Layer 10 of a small transformer language model trained on English Wikipedia (23 layers, counted from 0, width 64).
Take only the direct path to the model's output, skipping the later layers: a vector added to the residual stream pushes a token's score in proportion to its dot product with that token's output vector.

Output vectors of the tokens that the questions are about. A number n stands for n times 0.0052.
" ==\n\n": -81 -48 -96 54 -177 150 155 -117 -78 -56 -23 -41 -28 -94 -269 -203 185 127 -21 79 -296 24 42 39 180 125 117 -97 71 166 -162 -119 -4 48 -187 274 208 -24 -142 -148 -99 68 0 61 -45 -170 -47 -145 154 -213 -65 87 -250 60 -90 112 113 57 -65 53 -35 174 -17 76
" in": 21 2 -139 -104 -150 -121 -94 38 -55 -45 -59 95 12 97 19 37 -13 -71 40 65 31 -150 -93 65 56 74 0 100 -52 17 53 44 90 45 27 -48 -50 106 -11 -70 93 17 -2 -50 80 24 20 -25 7 -79 -39 89 12 -57 -76 -44 66 86 -144 -35 -81 -67 12 -117
").": -262 149 -176 67 55 -115 -120 -35 197 176 -127 -155 112 -17 28 -19 -25 -68 -34 -88 139 0 -81 10 227 120 37 57 21 15 221 -158 -136 -217 -77 82 71 151 -266 124 -95 -116 -34 -181 -227 -15 -23 155 37 -78 257 10 40 76 54 -75 39 -27 77 131 55 82 120 160
");": -26 -44 0 -14 87 -114 -126 -113 114 309 21 -254 46 -68 -68 25 -143 -99 -59 7 55 55 67 85 195 109 44 -76 18 -73 44 -69 -197 -172 -60 36 4 32 -82 167 44 -111 -110 -225 -173 -80 -30 238 0 -134 123 -210 4 -17 -10 -82 -89 -90 237 16 -52 43 163 193
",": 153 -5 -181 -25 -65 -83 -87 72 54 -63 -45 60 135 -4 12 82 20 -206 73 141 32 -44 -68 91 3 73 -91 49 -100 -107 31 113 63 93 15 3 -54 45 43 -85 63 -94 -39 50 24 34 53 -85 122 -51 30 143 3 -85 -138 34 19 133 63 6 -72 -171 9 103
" |\n": 114 -16 92 -8 -93 26 69 -19 -11 199 77 93 161 -100 8 -35 101 24 58 -125 104 -32 -16 99 -138 98 -41 -15 -5 -127 99 -20 -56 -19 95 37 89 28 18 66 110 10 -11 44 -117 -87 -8 0 56 50 -23 -27 11 3 -141 116 107 -86 -97 -51 -176 -84 -236 -67
" to": 130 94 -230 -62 -110 -38 -30 0 -75 -64 40 132 111 87 -20 58 -52 -42 55 56 77 -54 -116 48 232 76 57 22 -38 -110 38 2 11 -110 73 37 -7 103 -100 -43 -17 -4 52 13 17 14 19 -36 53 -56 -90 -17 0 -49 -112 38 -105 -24 -111 63 -18 -48 -47 -67
" and": 110 22 -203 -75 -39 -101 -47 0 -31 -13 -86 52 -2 54 23 -29 48 -67 34 50 95 -30 -70 127 49 36 -131 33 -72 -81 -115 40 27 71 10 97 -72 206 -77 -25 -2 24 67 27 -8 100 37 -129 105 -29 31 193 -53 -31 -105 -11 -15 112 -46 22 -151 -96 -22 -67
";\n": 12 -46 -4 -182 -103 0 15 0 20 302 7 -18 -51 -130 -28 0 80 -38 7 -76 117 -19 203 115 244 212 -71 -275 21 -138 -62 -47 -140 113 -12 171 -79 -82 -148 58 144 127 -125 -105 -27 53 -16 120 115 -135 55 -177 -64 58 -40 -39 -139 -190 77 157 25 118 322 168
" =\n\n": 49 -86 123 -25 -278 119 250 -74 67 226 58 -33 23 -96 -129 -174 272 60 -47 -138 -298 26 -25 0 -37 -54 80 -65 35 74 -52 24 -54 -326 -341 152 134 -208 -84 9 -12 275 17 -33 -169 -47 -17 -197 93 -148 4 106 -96 -194 -201 -137 105 66 4 38 14 42 -53 202
" also": 28 121 -89 -29 8 40 77 -25 53 -99 -113 -23 -46 35 87 -136 -70 -20 15 -7 53 20 48 -64 59 75 -8 18 -5 9 25 16 44 -170 -114 2 33 -11 -122 12 -5 -84 -34 4 223 -71 -6 -175 -136 -146 118 94 -127 -99 -41 -171 2 -20 26 129 -62 -24 11 -92
"”": 37 239 -263 -183 -53 -35 20 12 347 383 -189 -188 145 -19 -90 -30 24 66 9 -366 -228 56 -84 27 292 -151 11 -10 44 15 -74 -182 -159 -275 -50 337 367 35 -246 98 -188 -77 -137 -121 -403 66 -52 134 -94 -52 132 157 -59 146 -13 -83 98 -291 94 85 50 -93 89 -136
";\n\n": -29 -41 76 -87 -118 42 20 -88 25 392 19 -81 7 -117 -23 24 147 -12 -36 -94 8 20 189 152 216 238 -67 -172 38 -54 -66 -34 -145 -17 13 194 -92 -136 -169 107 161 112 -154 -140 -58 -12 -31 136 79 -144 82 -189 -73 -12 -36 -112 -91 -245 102 185 58 148 312 245
")": -57 32 -83 48 48 -142 -105 -33 201 215 -14 -115 72 -2 73 -34 -135 -110 23 -67 59 17 -154 54 50 57 32 73 -5 14 203 8 -91 -242 -125 -147 -3 75 -62 23 -56 -39 12 -131 -185 -58 7 126 44 -63 142 21 67 -72 -36 -107 76 53 48 -23 -16 -102 5 53
"==\n": 91 7 138 83 -230 10 178 -105 -8 11 -91 -84 -151 -117 -175 -149 292 229 46 103 -155 -73 143 -20 208 76 0 -24 30 60 -211 -35 -56 139 -156 86 110 86 -175 45 109 0 -96 125 83 -63 -11 -184 136 -127 43 185 -183 7 -16 -6 101 -128 -107 -8 -37 170 -26 74
"land": -97 160 -93 0 173 -24 -105 50 120 63 -6 -134 126 -77 41 -96 3 60 11 69 -9 -56 143 -56 -24 -37 113 -286 2 -30 -204 -71 -45 -176 72 -18 -42 -130 24 108 -26 72 50 -111 -120 53 -3 0 10 -155 45 135 20 -36 -86 -78 -176 138 -128 -7 97 168 55 201
" includ": -344 103 -122 -125 -53 155 278 -313 89 318 -269 -277 -168 -292 -255 -228 172 471 -239 -197 -136 289 365 -374 195 93 393 -330 365 131 -117 -387 -361 -358 -84 218 459 -244 -373 200 0 57 -359 -197 -361 68 -252 244 -93 -363 181 -78 -406 204 -173 -96 9 -464 207 467 284 358 172 221
"):": -66 -56 -31 31 -71 -14 -36 -60 167 113 -27 -229 118 -95 -53 0 -219 -48 -83 73 -94 12 90 0 227 54 172 4 20 -15 220 -38 -177 -320 -115 -90 58 -114 -101 147 -112 -134 -80 -145 -112 -289 -24 229 96 -262 151 -264 -47 4 85 -52 -110 4 125 103 27 108 214 173
" ===\n\n": -61 -31 22 118 -77 10 39 -134 0 166 60 -194 -38 -38 -274 -178 49 59 -81 114 -234 -35 -30 38 217 138 172 -70 51 135 -97 -63 -151 -220 -236 142 138 -101 -236 -20 -196 116 31 -175 -117 -161 -30 -44 221 -224 42 21 -190 75 24 40 104 12 -34 -65 -100 147 96 128
" was": -48 87 -152 -22 3 -6 -27 -88 44 -97 -71 0 -42 57 81 -144 -33 7 73 0 2 199 -122 -62 59 42 8 91 -15 12 57 93 67 -53 -28 -51 -43 186 -94 -80 186 -54 82 74 61 -7 19 -136 19 -108 -38 95 -55 -7 -107 -40 116 30 -50 116 112 -40 -61 59
" →": -164 -120 167 32 -147 -59 267 -66 -105 233 -90 -134 19 -99 -101 7 121 120 -91 -58 -146 -61 197 -81 -102 -10 99 -184 60 -170 145 -109 -94 -200 -177 120 -60 81 -14 -107 7 17 -14 -56 -145 -152 -17 169 0 -29 -45 -96 -130 28 -83 69 -11 -111 -4 12 76 194 136 212
"pen": 16 137 -404 -74 51 -42 78 82 -55 187 72 -194 172 -112 -25 4 -228 72 -255 -64 131 -34 26 -155 82 7 95 -43 75 101 -123 -235 -27 -127 74 167 -90 -225 -88 -38 98 58 102 52 -4 -11 -27 -73 -127 -22 -80 -138 -160 -4 -27 -39 150 -251 161 -63 -13 110 7 -47
"ollowing": -94 96 -300 -49 38 118 179 -161 189 -23 -217 -173 53 -51 30 72 -13 268 -94 -96 30 240 159 -191 -35 221 70 -111 199 213 -89 -64 -208 51 -144 -27 52 -110 132 46 -67 -78 -282 35 -14 77 -23 97 -148 -16 53 -212 -53 65 -248 -55 157 -344 40 192 191 68 -222 152
" Preceded": -151 -24 -47 -332 -34 8 -56 113 -142 119 -194 -40 -135 -67 -84 -131 -23 147 -251 -204 4 52 115 -101 72 17 192 -71 70 154 194 -125 -38 87 -31 23 195 -118 46 19 22 9 -265 -102 49 166 -171 250 -133 -38 296 -151 40 235 62 81 -29 -290 0 258 94 223 240 313
"olution": 43 149 38 86 -163 13 293 -26 -87 184 -26 -36 -190 -108 -36 57 62 -15 -210 -31 89 228 226 -61 153 -179 67 -97 94 168 -55 54 17 -160 -40 -123 122 23 -100 -93 -134 -7 -46 -138 -193 61 -46 -89 103 -92 239 84 -12 109 40 -33 -93 109 141 221 -4 299 -77 40
" Succeeded": -104 305 -223 -359 -78 148 84 67 -282 236 -56 -208 -166 4 -159 -37 -61 192 -34 -262 105 144 -16 -257 110 270 368 -221 122 -56 -228 -332 -163 -76 0 204 -44 -212 -57 -60 114 10 -149 -156 17 -32 -102 158 -81 -6 155 -195 -96 199 61 55 -103 -115 228 232 100 138 215 251
")\n": -47 -60 -39 -89 -128 -64 -10 12 98 241 77 -124 175 -47 -16 21 -114 -127 63 -141 109 -52 -106 35 50 35 116 -30 4 -128 168 -50 -88 -244 -175 -21 -84 -64 -31 29 -16 37 -28 -295 -156 18 -46 86 152 -177 156 -196 7 111 102 -39 68 -65 113 -86 -23 -49 178 111
"===\n\n": 15 -83 222 144 -79 -37 71 -123 71 235 41 -209 -106 -48 -188 -114 103 151 -6 119 -67 -25 17 -10 207 185 98 -14 24 31 -126 -41 -171 -172 -184 -4 45 0 -276 124 -17 82 -40 -163 -37 -144 -8 -62 179 -185 52 82 -167 -3 117 -90 99 -121 -70 -132 -103 66 66 69
" |": 82 -61 137 124 -17 16 -8 -9 -41 32 58 56 45 -79 45 -47 69 27 5 67 55 -5 36 92 -121 79 -61 25 -18 -10 127 33 12 -35 115 -104 112 64 59 -43 81 8 35 139 -27 -138 25 -14 20 122 -54 75 39 -157 -213 139 32 76 -121 9 -56 -66 -232 -48
"Note": -107 -7 24 -111 45 225 186 -8 -70 -122 -184 -200 0 -40 97 -53 -55 71 -32 43 -87 142 10 -83 54 68 86 -144 60 -106 -156 -195 -179 106 -102 -136 18 18 -48 62 -66 -31 -100 118 11 -57 -102 73 -54 -123 -31 42 -94 20 19 18 51 -263 156 48 236 96 -249 -120

Output weights of attention head 1. The head adds the sum of these rows, row i times number i of z. A number n stands for n times 0.00083.
o0: 91 133 -320 -265 4 -21 76 79 -164 -237 -46 41 -99 -43 -57 251 -16 110 118 -26 97 -21 46 -199 127 -108 -10 66 241 -107 -132 -99 -33 172 59 171 -100 22 135 -64 196 -102 -173 115 79 -21 -152 -59 -185 68 -122 10 -241 181 -108 15 102 -316 103 16 73 -101 -113 -199
o1: -76 68 108 69 -122 -121 -145 -13 190 72 120 -126 -18 -148 -198 86 -59 89 -261 -187 -127 -378 58 107 260 -193 -131 18 -171 -33 107 -88 -28 -96 -171 -10 275 117 -240 112 -257 -218 -12 -157 -325 -139 -88 48 65 -86 -61 13 159 110 37 -91 74 -115 75 -134 -36 -58 98 -65
o2: 78 -60 -40 176 -184 306 214 -109 -104 -175 -22 -13 -69 131 -44 -5 -224 -5 -90 -32 -94 316 121 -67 101 -12 14 -111 92 78 -30 73 21 20 -19 -76 237 98 -24 -31 -141 -52 86 123 174 -103 26 -33 73 -5 79 35 -193 -87 -200 127 115 67 -28 95 98 -32 -130 0
o3: 48 -6 -171 -145 -137 158 24 -81 -71 -277 -87 216 -21 192 -84 8 23 15 -113 30 -9 113 20 -300 -75 -125 -112 171 112 -54 -116 -19 212 215 135 59 -1 5 -40 24 -86 -37 -26 156 123 61 -142 25 -96 94 72 29 -27 -107 -97 -68 -123 185 -90 259 64 75 -80 -153
o4: -151 56 99 65 91 194 6 71 57 105 -69 -5 69 -73 -36 87 155 166 131 -24 23 78 67 109 -190 12 1 2 -167 44 125 -49 9 81 124 -105 144 216 94 -29 40 -90 43 81 -200 203 71 40 -62 197 -47 -101 -83 -78 85 17 47 -18 143 51 -53 89 33 -73
o5: -82 -93 -54 -14 170 53 55 -67 -135 -209 -123 110 -11 176 275 73 -223 -69 -180 8 -237 172 4 -109 -40 -152 215 -16 51 191 91 110 142 -226 64 -229 176 -52 86 1 14 -19 49 122 65 -126 59 -39 -275 -11 -1 42 162 -179 13 9 -223 122 40 276 126 -58 -61 -122
o6: -26 23 -41 114 -174 99 158 -21 62 8 75 -55 -89 -8 -69 -3 -89 114 -53 -140 -99 -123 28 -78 166 -150 -154 31 58 -54 -52 -100 50 64 -24 3 7 12 -45 32 -91 -141 -120 191 -106 -124 -41 -131 -114 75 -91 54 -117 80 -40 47 -57 -240 50 65 49 -60 -2 -238
o7: 104 -144 -31 27 -71 108 131 -2 -95 -136 31 103 -71 -23 -166 51 -38 60 -135 -113 -88 54 57 -112 66 -145 -83 -102 29 -62 -65 -130 177 22 -193 85 39 109 -10 12 -24 108 46 58 -70 -55 -74 -58 -94 146 -60 57 -208 16 -106 89 -70 -85 64 0 -18 -79 48 -203
o8: -118 -28 56 -176 214 -124 65 75 49 -41 -110 117 23 -205 -18 1 121 35 113 158 90 42 50 47 -110 228 48 -70 78 39 -8 -59 -40 291 208 98 -176 -114 44 -41 82 69 -38 88 212 194 -214 -1 54 53 119 -77 35 53 11 99 -5 -2 105 58 30 237 -1 194
o9: 86 -58 62 -87 -116 18 72 4 -81 93 -20 162 -59 -209 -198 -2 281 29 118 91 89 131 23 -153 -62 -39 -81 -46 310 -36 -165 -166 158 102 -45 255 0 155 18 -65 88 194 114 58 77 239 42 -27 9 225 -21 184 -238 -41 -197 42 159 -58 84 62 -78 1 -130 11
o10: 107 141 -333 -100 21 -122 -72 -77 277 76 -5 -53 163 111 372 195 -149 -83 89 -174 113 58 -245 -27 -1 59 -18 58 218 25 199 81 -261 -266 -6 -148 -56 17 166 -21 18 -32 27 -10 61 63 -71 58 -119 -162 -28 -44 104 -11 -42 -308 171 -87 111 100 120 -269 16 -104
o11: 231 44 -23 133 -42 -159 20 -25 234 171 142 52 73 125 -95 -88 185 -29 154 -34 80 -148 -236 -85 -82 45 -29 -18 138 -100 -67 -53 14 -58 -213 6 -203 3 4 186 -99 164 66 -90 66 83 -60 147 48 67 -46 -35 -89 -70 55 -144 78 12 -196 -298 -226 -126 -88 -190
o12: 213 -107 -82 93 50 18 -116 -101 163 -155 -121 207 27 192 144 156 42 -68 -47 -13 -8 69 -40 -212 -165 -39 -83 -27 -102 -90 -41 42 -57 145 16 -41 48 -17 -61 75 106 55 38 -66 77 128 -247 24 -171 -82 116 62 -123 -75 -105 -40 7 -118 67 -17 60 -59 -36 -75
o13: -60 -111 28 -39 24 91 125 28 -32 -38 -17 196 52 -41 107 27 55 18 -62 -55 -138 81 -16 -33 -149 -103 -182 -75 -138 67 63 65 184 -228 -66 67 176 56 118 66 -2 -1 211 -31 -68 70 220 17 -23 291 44 146 186 -67 -213 67 20 113 258 19 -158 -94 -132 12
o14: -59 -55 155 15 -20 -38 -12 -12 8 102 -21 168 105 -112 114 133 21 -97 -43 48 81 -15 50 106 -155 19 -131 23 22 144 102 71 112 -118 162 -14 17 -125 80 -52 20 -19 157 -66 -104 50 -104 -129 -6 46 -44 57 228 -83 -108 -11 -145 144 -111 142 -17 -7 -123 98
o15: 52 -124 26 16 173 79 161 99 -159 113 20 135 -37 -194 66 107 -68 -70 60 -23 -8 30 -4 158 -207 102 -41 -77 -181 90 46 8 139 -158 62 -157 -131 -106 204 -173 169 54 -7 10 118 -77 -25 -144 -89 139 -56 -4 -53 -87 -143 181 -120 12 66 148 -74 0 -48 76
o16: -53 -87 17 -50 -152 36 193 -29 15 147 45 243 -26 -262 -149 25 65 138 3 -170 5 -102 116 28 -132 -83 -216 18 4 -15 127 -124 253 -9 -48 -54 -13 83 142 -81 -37 36 31 -40 -47 -74 -53 109 -125 219 -98 -99 3 23 -311 102 21 -110 16 159 3 64 -165 9
o17: -118 55 -77 -143 181 -141 -51 78 -14 93 -7 292 116 -26 227 -19 -27 19 57 -95 191 67 26 -145 -367 201 -191 31 -51 -19 -26 28 134 95 179 76 -331 -47 181 -44 112 79 -4 102 148 142 109 91 -116 57 -140 -9 163 110 -219 -107 -103 30 179 267 56 27 64 131
o18: 25 180 -147 22 70 -231 -292 -91 453 286 -135 -157 188 -58 176 72 -84 -180 -80 -169 44 -34 -225 108 185 -67 11 21 -58 -67 188 -7 -244 -318 75 -75 66 40 -153 145 -67 -96 146 -126 -375 175 51 188 -21 -140 151 34 368 -56 74 -230 137 52 108 -79 -59 -220 9 40
o19: 32 -56 127 90 -178 22 46 36 -123 76 31 181 8 159 148 -21 95 -24 -29 130 38 101 37 -126 -137 -45 -67 -3 14 48 69 -3 -81 -40 0 -57 -103 36 60 35 -47 263 94 -119 36 115 -2 -41 -80 192 45 64 -55 -119 31 -10 -72 136 -182 -55 30 -25 -105 -13
o20: -44 -87 68 135 99 60 27 -81 -71 -104 -115 -67 -166 -92 -147 -72 -6 108 -96 211 -71 45 110 28 174 -9 142 -13 185 167 -141 -162 -64 73 -199 -36 79 38 -9 -19 -43 -48 -30 10 -14 -162 -21 -91 54 14 -38 31 -90 0 22 120 -135 69 -55 12 -43 67 -67 -77
o21: 114 9 -38 -70 -14 57 173 1 -7 -45 -159 264 81 -142 77 16 99 -74 17 3 21 53 15 -165 -132 -183 -205 30 -33 89 1 -39 137 155 143 74 -15 -19 15 110 132 -36 125 96 43 182 -28 115 -175 171 41 91 221 -121 -322 -5 69 35 173 201 39 80 -343 -29
o22: -62 -162 141 -12 -64 297 244 48 -473 -265 7 219 -191 60 -109 -161 162 199 64 123 -3 195 299 -196 -258 73 -2 38 112 -9 -193 9 287 358 131 125 -124 -91 169 -151 199 144 -33 114 314 -13 23 -118 -8 162 -120 -98 -291 96 -164 252 -268 -80 -34 178 48 249 -106 84
o23: 120 -249 -102 172 106 59 2 -57 -48 -171 103 -57 -75 71 122 77 -163 -167 77 251 -43 76 22 -43 -45 37 190 -45 305 101 16 120 45 -75 -66 -149 -102 -84 242 -77 130 -76 -80 198 110 -48 -29 -157 35 -138 34 18 -259 -101 88 152 -152 6 112 -39 -229 -45 -124 -14
o24: 229 -80 24 121 -101 152 143 23 74 -75 41 -138 -59 -59 -76 71 118 -91 26 -17 -47 58 -164 0 79 -97 -43 -34 88 1 -98 99 122 -66 -30 51 112 -98 -96 15 32 51 71 43 54 73 -76 -175 138 52 -59 217 -100 -185 -35 33 215 -23 20 -59 -75 -207 -146 -179
o25: -6 282 -50 -226 14 -75 -79 83 45 53 -117 -91 19 66 -29 34 131 69 95 -82 81 -15 -243 31 268 -33 124 -24 75 -73 12 -77 -147 -140 2 132 124 117 -208 50 44 46 48 -111 -69 51 238 59 -83 96 -22 196 122 -12 50 -153 219 -69 -94 -10 77 -85 -15 -100
o26: -25 -12 20 -155 63 -13 47 110 -33 -24 58 -49 -44 -423 -205 64 68 -40 -46 -13 -131 -124 8 130 -20 17 -55 -120 -73 29 -16 -39 -28 22 -94 -22 -23 -43 55 -50 86 6 -49 -63 3 -83 -132 -56 156 28 -19 -67 82 53 -61 86 -18 -52 49 -8 -24 39 161 74
o27: -10 -190 272 261 -142 116 -55 -23 -1 45 171 -187 -98 15 -59 -59 -116 27 -136 -10 -137 -85 162 -20 104 -63 -82 -106 16 -71 60 34 40 -149 -332 -80 66 100 -99 -14 -195 44 92 -39 -33 -178 12 -29 228 -70 -20 -1 -85 -39 116 121 79 -125 -20 -187 -59 67 147 -21
o28: 143 80 -29 -161 -230 -378 -58 -20 142 191 82 53 -35 15 -157 -46 295 -49 8 12 113 -258 -157 97 217 93 39 84 -75 -145 22 117 118 -71 88 194 -282 -24 -185 -4 -95 108 -78 -119 -98 257 67 100 158 -133 15 -57 44 14 160 44 183 -71 -180 -240 -248 -50 -71 16
o29: -94 89 72 -15 55 -47 -235 -66 -22 107 -5 -198 -46 -121 -113 -83 -110 51 -111 17 -28 -201 246 -84 64 -13 -37 50 -77 -111 27 -212 -200 180 -111 84 -98 -4 -48 113 -26 -53 -112 -52 -173 -166 -65 205 69 -172 36 -179 67 295 65 -3 -71 -105 101 -28 76 252 220 183
o30: -39 -65 30 -97 -79 -114 11 38 -33 26 193 -95 17 -163 -146 26 33 41 3 154 0 -112 136 104 22 -52 -47 156 -20 -8 35 20 78 113 -153 -65 -61 -32 79 -9 60 -154 -116 -133 -132 -168 -127 12 72 113 28 -189 -48 60 45 102 -73 21 -23 -173 -100 -59 -74 64
o31: 23 50 -33 -140 192 114 -137 77 -194 -79 150 30 -60 184 -146 216 -110 -33 42 -140 159 -120 16 97 40 -8 91 -50 -130 -159 32 231 200 -88 3 -90 76 3 -47 14 55 -95 -46 -43 66 -154 190 39 29 205 -24 10 -12 75 -2 33 -71 -9 111 -31 -89 -6 24 -130

Each question shows a token from some text and the vector z that the head gathered there. A number n stands for n times 0.004.

" treat": -95 -64 -107 -49 36 36 -42 -77 36 -230 35 99 -11 6 9 97 -124 120 1 -48 -57 -39 -116 43 -40 -6 23 -53 -53 -54 -44 117
Pushed up most: ")"

" |\n": 8 -41 43 40 -88 44 33 42 -50 -50 24 101 93 -62 -50 -17 -51 36 -43 35 -2 -25 54 36 18 -32 -58 10 27 -41 -31 -17
Pushed up most: " also"

"===": -45 -22 5 28 -85 -51 -15 -34 -15 -31 9 97 55 -1 12 -61 -38 -105 -10 61 -14 5 65 9 62 -8 -49 -19 115 -69 38 -37
Pushed up most: "===\n\n"

"79": -62 -30 59 -7 -62 132 -1 59 5 -45 -131 -77 33 72 6 71 -38 -55 -132 54 86 -28 112 51 23 -53 7 57 -80 -59 -13 -12
Pushed up most: " ==\n\n"

",": 221 -30 -141 -90 -32 0 140 36 12 -18 113 110 -28 -19 -111 24 -5 56 -100 -44 77 -66 38 103 -31 34 59 -9 -37 27 40 -43
Pushed up most: " Succeeded"

" ": -11 16 18 -9 -93 -51 6 30 -51 29 94 209 66 40 -54 -29 8 -10 95 9 -11 9 -110 3 60 41 -21 24 172 -87 -22 -25
Pushed up most: "”"

" th": 47 -26 -70 -58 -2 -30 -30 1 32 -43 -2 3 39 57 16 14 7 -49 36 -7 -1 55 80 10 -18 -1 50 -44 61 28 53 -40
Which of these tokens does it push down most? " also"

"-B": -150 -67 40 113 101 -102 -132 -135 -84 16 44 -47 -161 -53 187 -68 15 142 17 96 -83 -202 37 -76 -122 -13 -57 30 183 -30 89 126
Pushed up most: ")\n"

" named": 120 -63 -103 82 -25 -6 40 59 106 -22 63 17 39 -116 -58 97 57 50 -38 -97 5 -46 -21 61 -22 -29 39 -61 104 3 63 118
Pushed up most: " Succeeded"

" California": 224 -31 -139 -89 -34 -1 141 38 12 -16 114 112 -26 -20 -113 23 -5 55 -104 -43 80 -69 41 106 -31 32 60 -6 -37 28 40 -45
Pushed up most: " Succeeded"

"25": -17 -34 -15 35 -58 -60 20 26 -21 25 77 199 77 -5 -27 -31 9 47 42 73 -50 9 -30 -27 23 19 -39 -13 148 -60 -24 -40
Which of these tokens does it push down most? " includ"

" M": 50 52 -35 -34 30 -53 3 9 6 24 36 -60 35 -56 -21 45 68 16 50 -30 -50 24 -58 -64 9 39 42 7 66 25 7 19
Which of these tokens does it push down most? " ==\n\n"

" She": 144 31 56 31 -44 -57 30 46 9 86 111 -94 50 -130 -13 -2 49 -22 -25 -22 22 16 -18 -2 46 -13 52 14 -30 74 30 -45
Pushed up most: " includ"

" the": 3 -27 -72 -87 2 -4 -48 -9 23 -30 -13 13 25 71 10 6 -39 -16 38 -1 -4 4 43 8 -1 30 5 -12 69 6 -17 -15
Pushed up most: ")\n"

"acy": 61 43 -6 0 10 -47 13 4 4 13 38 -65 34 -90 -22 29 45 4 11 -23 -22 18 -27 -56 13 9 47 0 28 46 18 -4
Which of these tokens does it push down most? " |"

"A": -184 112 37 -35 21 -11 -52 -74 -73 -66 -99 -139 -77 17 9 -99 -88 -31 36 -45 25 -109 -55 -27 -27 -7 -53 81 -61 36 58 53
Pushed up most: "):"

"18": -20 -34 -51 -39 -95 -80 -8 22 -27 55 96 225 55 56 -5 23 40 47 86 38 -69 43 -81 11 78 1 -19 13 195 -84 -16 -48
Which of these tokens does it push down most? " includ"

" O": -134 177 1 -40 121 -153 65 69 -69 138 -149 -200 -137 84 -57 -61 143 1 63 -19 -16 -81 2 -202 -27 53 36 140 -28 134 35 -74
Pushed up most: " includ"

"L": -184 116 38 -38 21 -10 -50 -72 -73 -65 -101 -142 -76 19 6 -99 -87 -34 37 -47 27 -107 -57 -27 -26 -6 -52 82 -65 37 57 51
Pushed up most: "):"

" K": 71 -98 9 62 -10 16 -3 23 99 31 102 6 60 -56 7 33 5 56 -39 -16 13 10 17 80 19 -48 -11 -27 -9 -33 -27 -6
Pushed up most: "ollowing"

"i": -4 -53 31 15 -80 50 2 7 -17 37 100 152 17 37 27 15 0 13 110 -12 19 45 -99 100 82 2 -56 -8 150 -153 -40 -22
Pushed up most: ")"

"19": -69 17 17 -29 -57 98 11 67 5 -44 -114 -49 48 115 29 79 -1 -72 -70 38 79 16 43 41 39 -72 36 60 -70 -49 8 -43
Which of these tokens does it push down most? "”"

".": 61 -137 67 58 5 22 -30 -10 115 67 145 2 68 -39 43 -10 -32 81 -43 27 9 43 42 80 30 -40 -45 -32 -67 -53 -86 -77
Pushed up most: "ollowing"

"|": -63 13 8 -59 -4 82 -6 41 38 -35 -124 -81 -10 141 20 80 8 -71 -59 -11 66 7 23 22 28 -43 53 55 -67 -46 13 -10
Pushed up most: " ==\n\n"

" port": 140 -2 70 40 -26 -24 38 35 22 61 134 -81 44 -128 -11 -11 23 -25 -41 -8 24 26 -4 17 60 -17 33 8 -70 45 18 -56
Pushed up most: " includ"

"th": -181 19 -20 -23 28 51 -59 -98 -6 -123 -16 39 -39 -27 117 13 -95 12 92 21 -16 -51 -156 60 35 -45 -30 13 33 -95 35 75
Pushed up most: ")"

" The": 21 -82 66 37 -16 12 -19 13 76 46 94 1 54 4 43 -8 -17 44 -32 17 23 25 28 96 43 -84 -20 18 -67 -30 -55 -62
Which of these tokens does it push down most? "”"

" |": -1 -54 37 24 -84 53 7 15 -18 42 102 155 28 39 23 15 3 18 106 -8 21 49 -94 100 83 -2 -60 -4 149 -154 -48 -27
Pushed up most: ")"

"22": -97 -60 55 10 -12 179 -36 47 45 -1 -115 -107 -12 180 87 130 35 -38 -87 41 104 54 71 48 24 -52 27 14 -81 -128 -7 -29
Pushed up most: " |"

" Found": 38 22 -42 -7 -30 -34 -2 -1 -40 -6 70 131 25 -84 -34 -31 16 25 96 -17 -39 -32 -93 -16 1 61 -37 -2 209 -22 1 -1
Pushed up most: "”"

"by": 85 41 15 11 -11 -50 29 22 10 43 59 -66 40 -99 -27 8 44 -17 3 -29 4 21 -28 -27 33 0 45 18 2 59 19 -30
Pushed up most: " includ"

"-f": -14 -50 30 14 -71 45 -4 2 -20 30 94 139 10 34 32 17 1 18 106 -10 13 33 -95 92 72 -1 -53 -4 147 -145 -35 -16
Pushed up most: ")"

"inal": -2 -53 36 21 -82 52 6 12 -18 41 101 154 25 38 24 15 2 16 107 -9 20 48 -96 99 83 0 -59 -5 149 -154 -46 -25
Pushed up most: ")"

"ost": -1 -54 37 24 -84 53 7 15 -19 42 102 155 28 39 23 15 3 18 107 -8 21 49 -95 100 83 -2 -60 -4 149 -155 -48 -27
Pushed up most: ")"

"-C": -150 -30 14 47 30 -153 -137 -137 -75 -4 18 16 -180 -87 154 -37 22 101 -28 35 -89 -205 -22 -37 -73 -53 6 48 191 -18 121 118
Pushed up most: ")\n"

"st": -26 7 8 -5 -89 -56 -1 27 -53 36 100 224 79 42 -49 -41 6 -1 113 33 -42 18 -126 -12 66 50 -40 15 192 -102 -29 -25
Pushed up most: "”"

"20": -61 -22 62 -6 -21 139 -1 44 35 -50 -134 -115 -2 97 20 83 -3 -61 -108 15 99 6 79 32 10 -53 32 43 -99 -56 3 -16
Pushed up most: " ==\n\n"

"0": 1 -21 -23 -32 -92 -40 16 42 -24 30 75 168 58 62 -7 52 44 38 30 21 -46 35 -46 37 84 -35 -1 28 134 -88 -5 -24
Which of these tokens does it push down most? " includ"

"rug": 83 27 26 26 -15 -34 50 18 17 29 56 -42 44 -101 -38 -19 15 -31 -16 -24 24 26 -5 -4 49 -7 20 22 -21 52 3 -50
Pushed up most: " includ"

" have": 76 -61 -67 -54 0 -24 -39 -6 40 -57 7 15 39 48 3 43 33 -49 23 -18 -18 69 119 10 -30 10 42 -75 88 19 40 -3
Pushed up most: " Succeeded"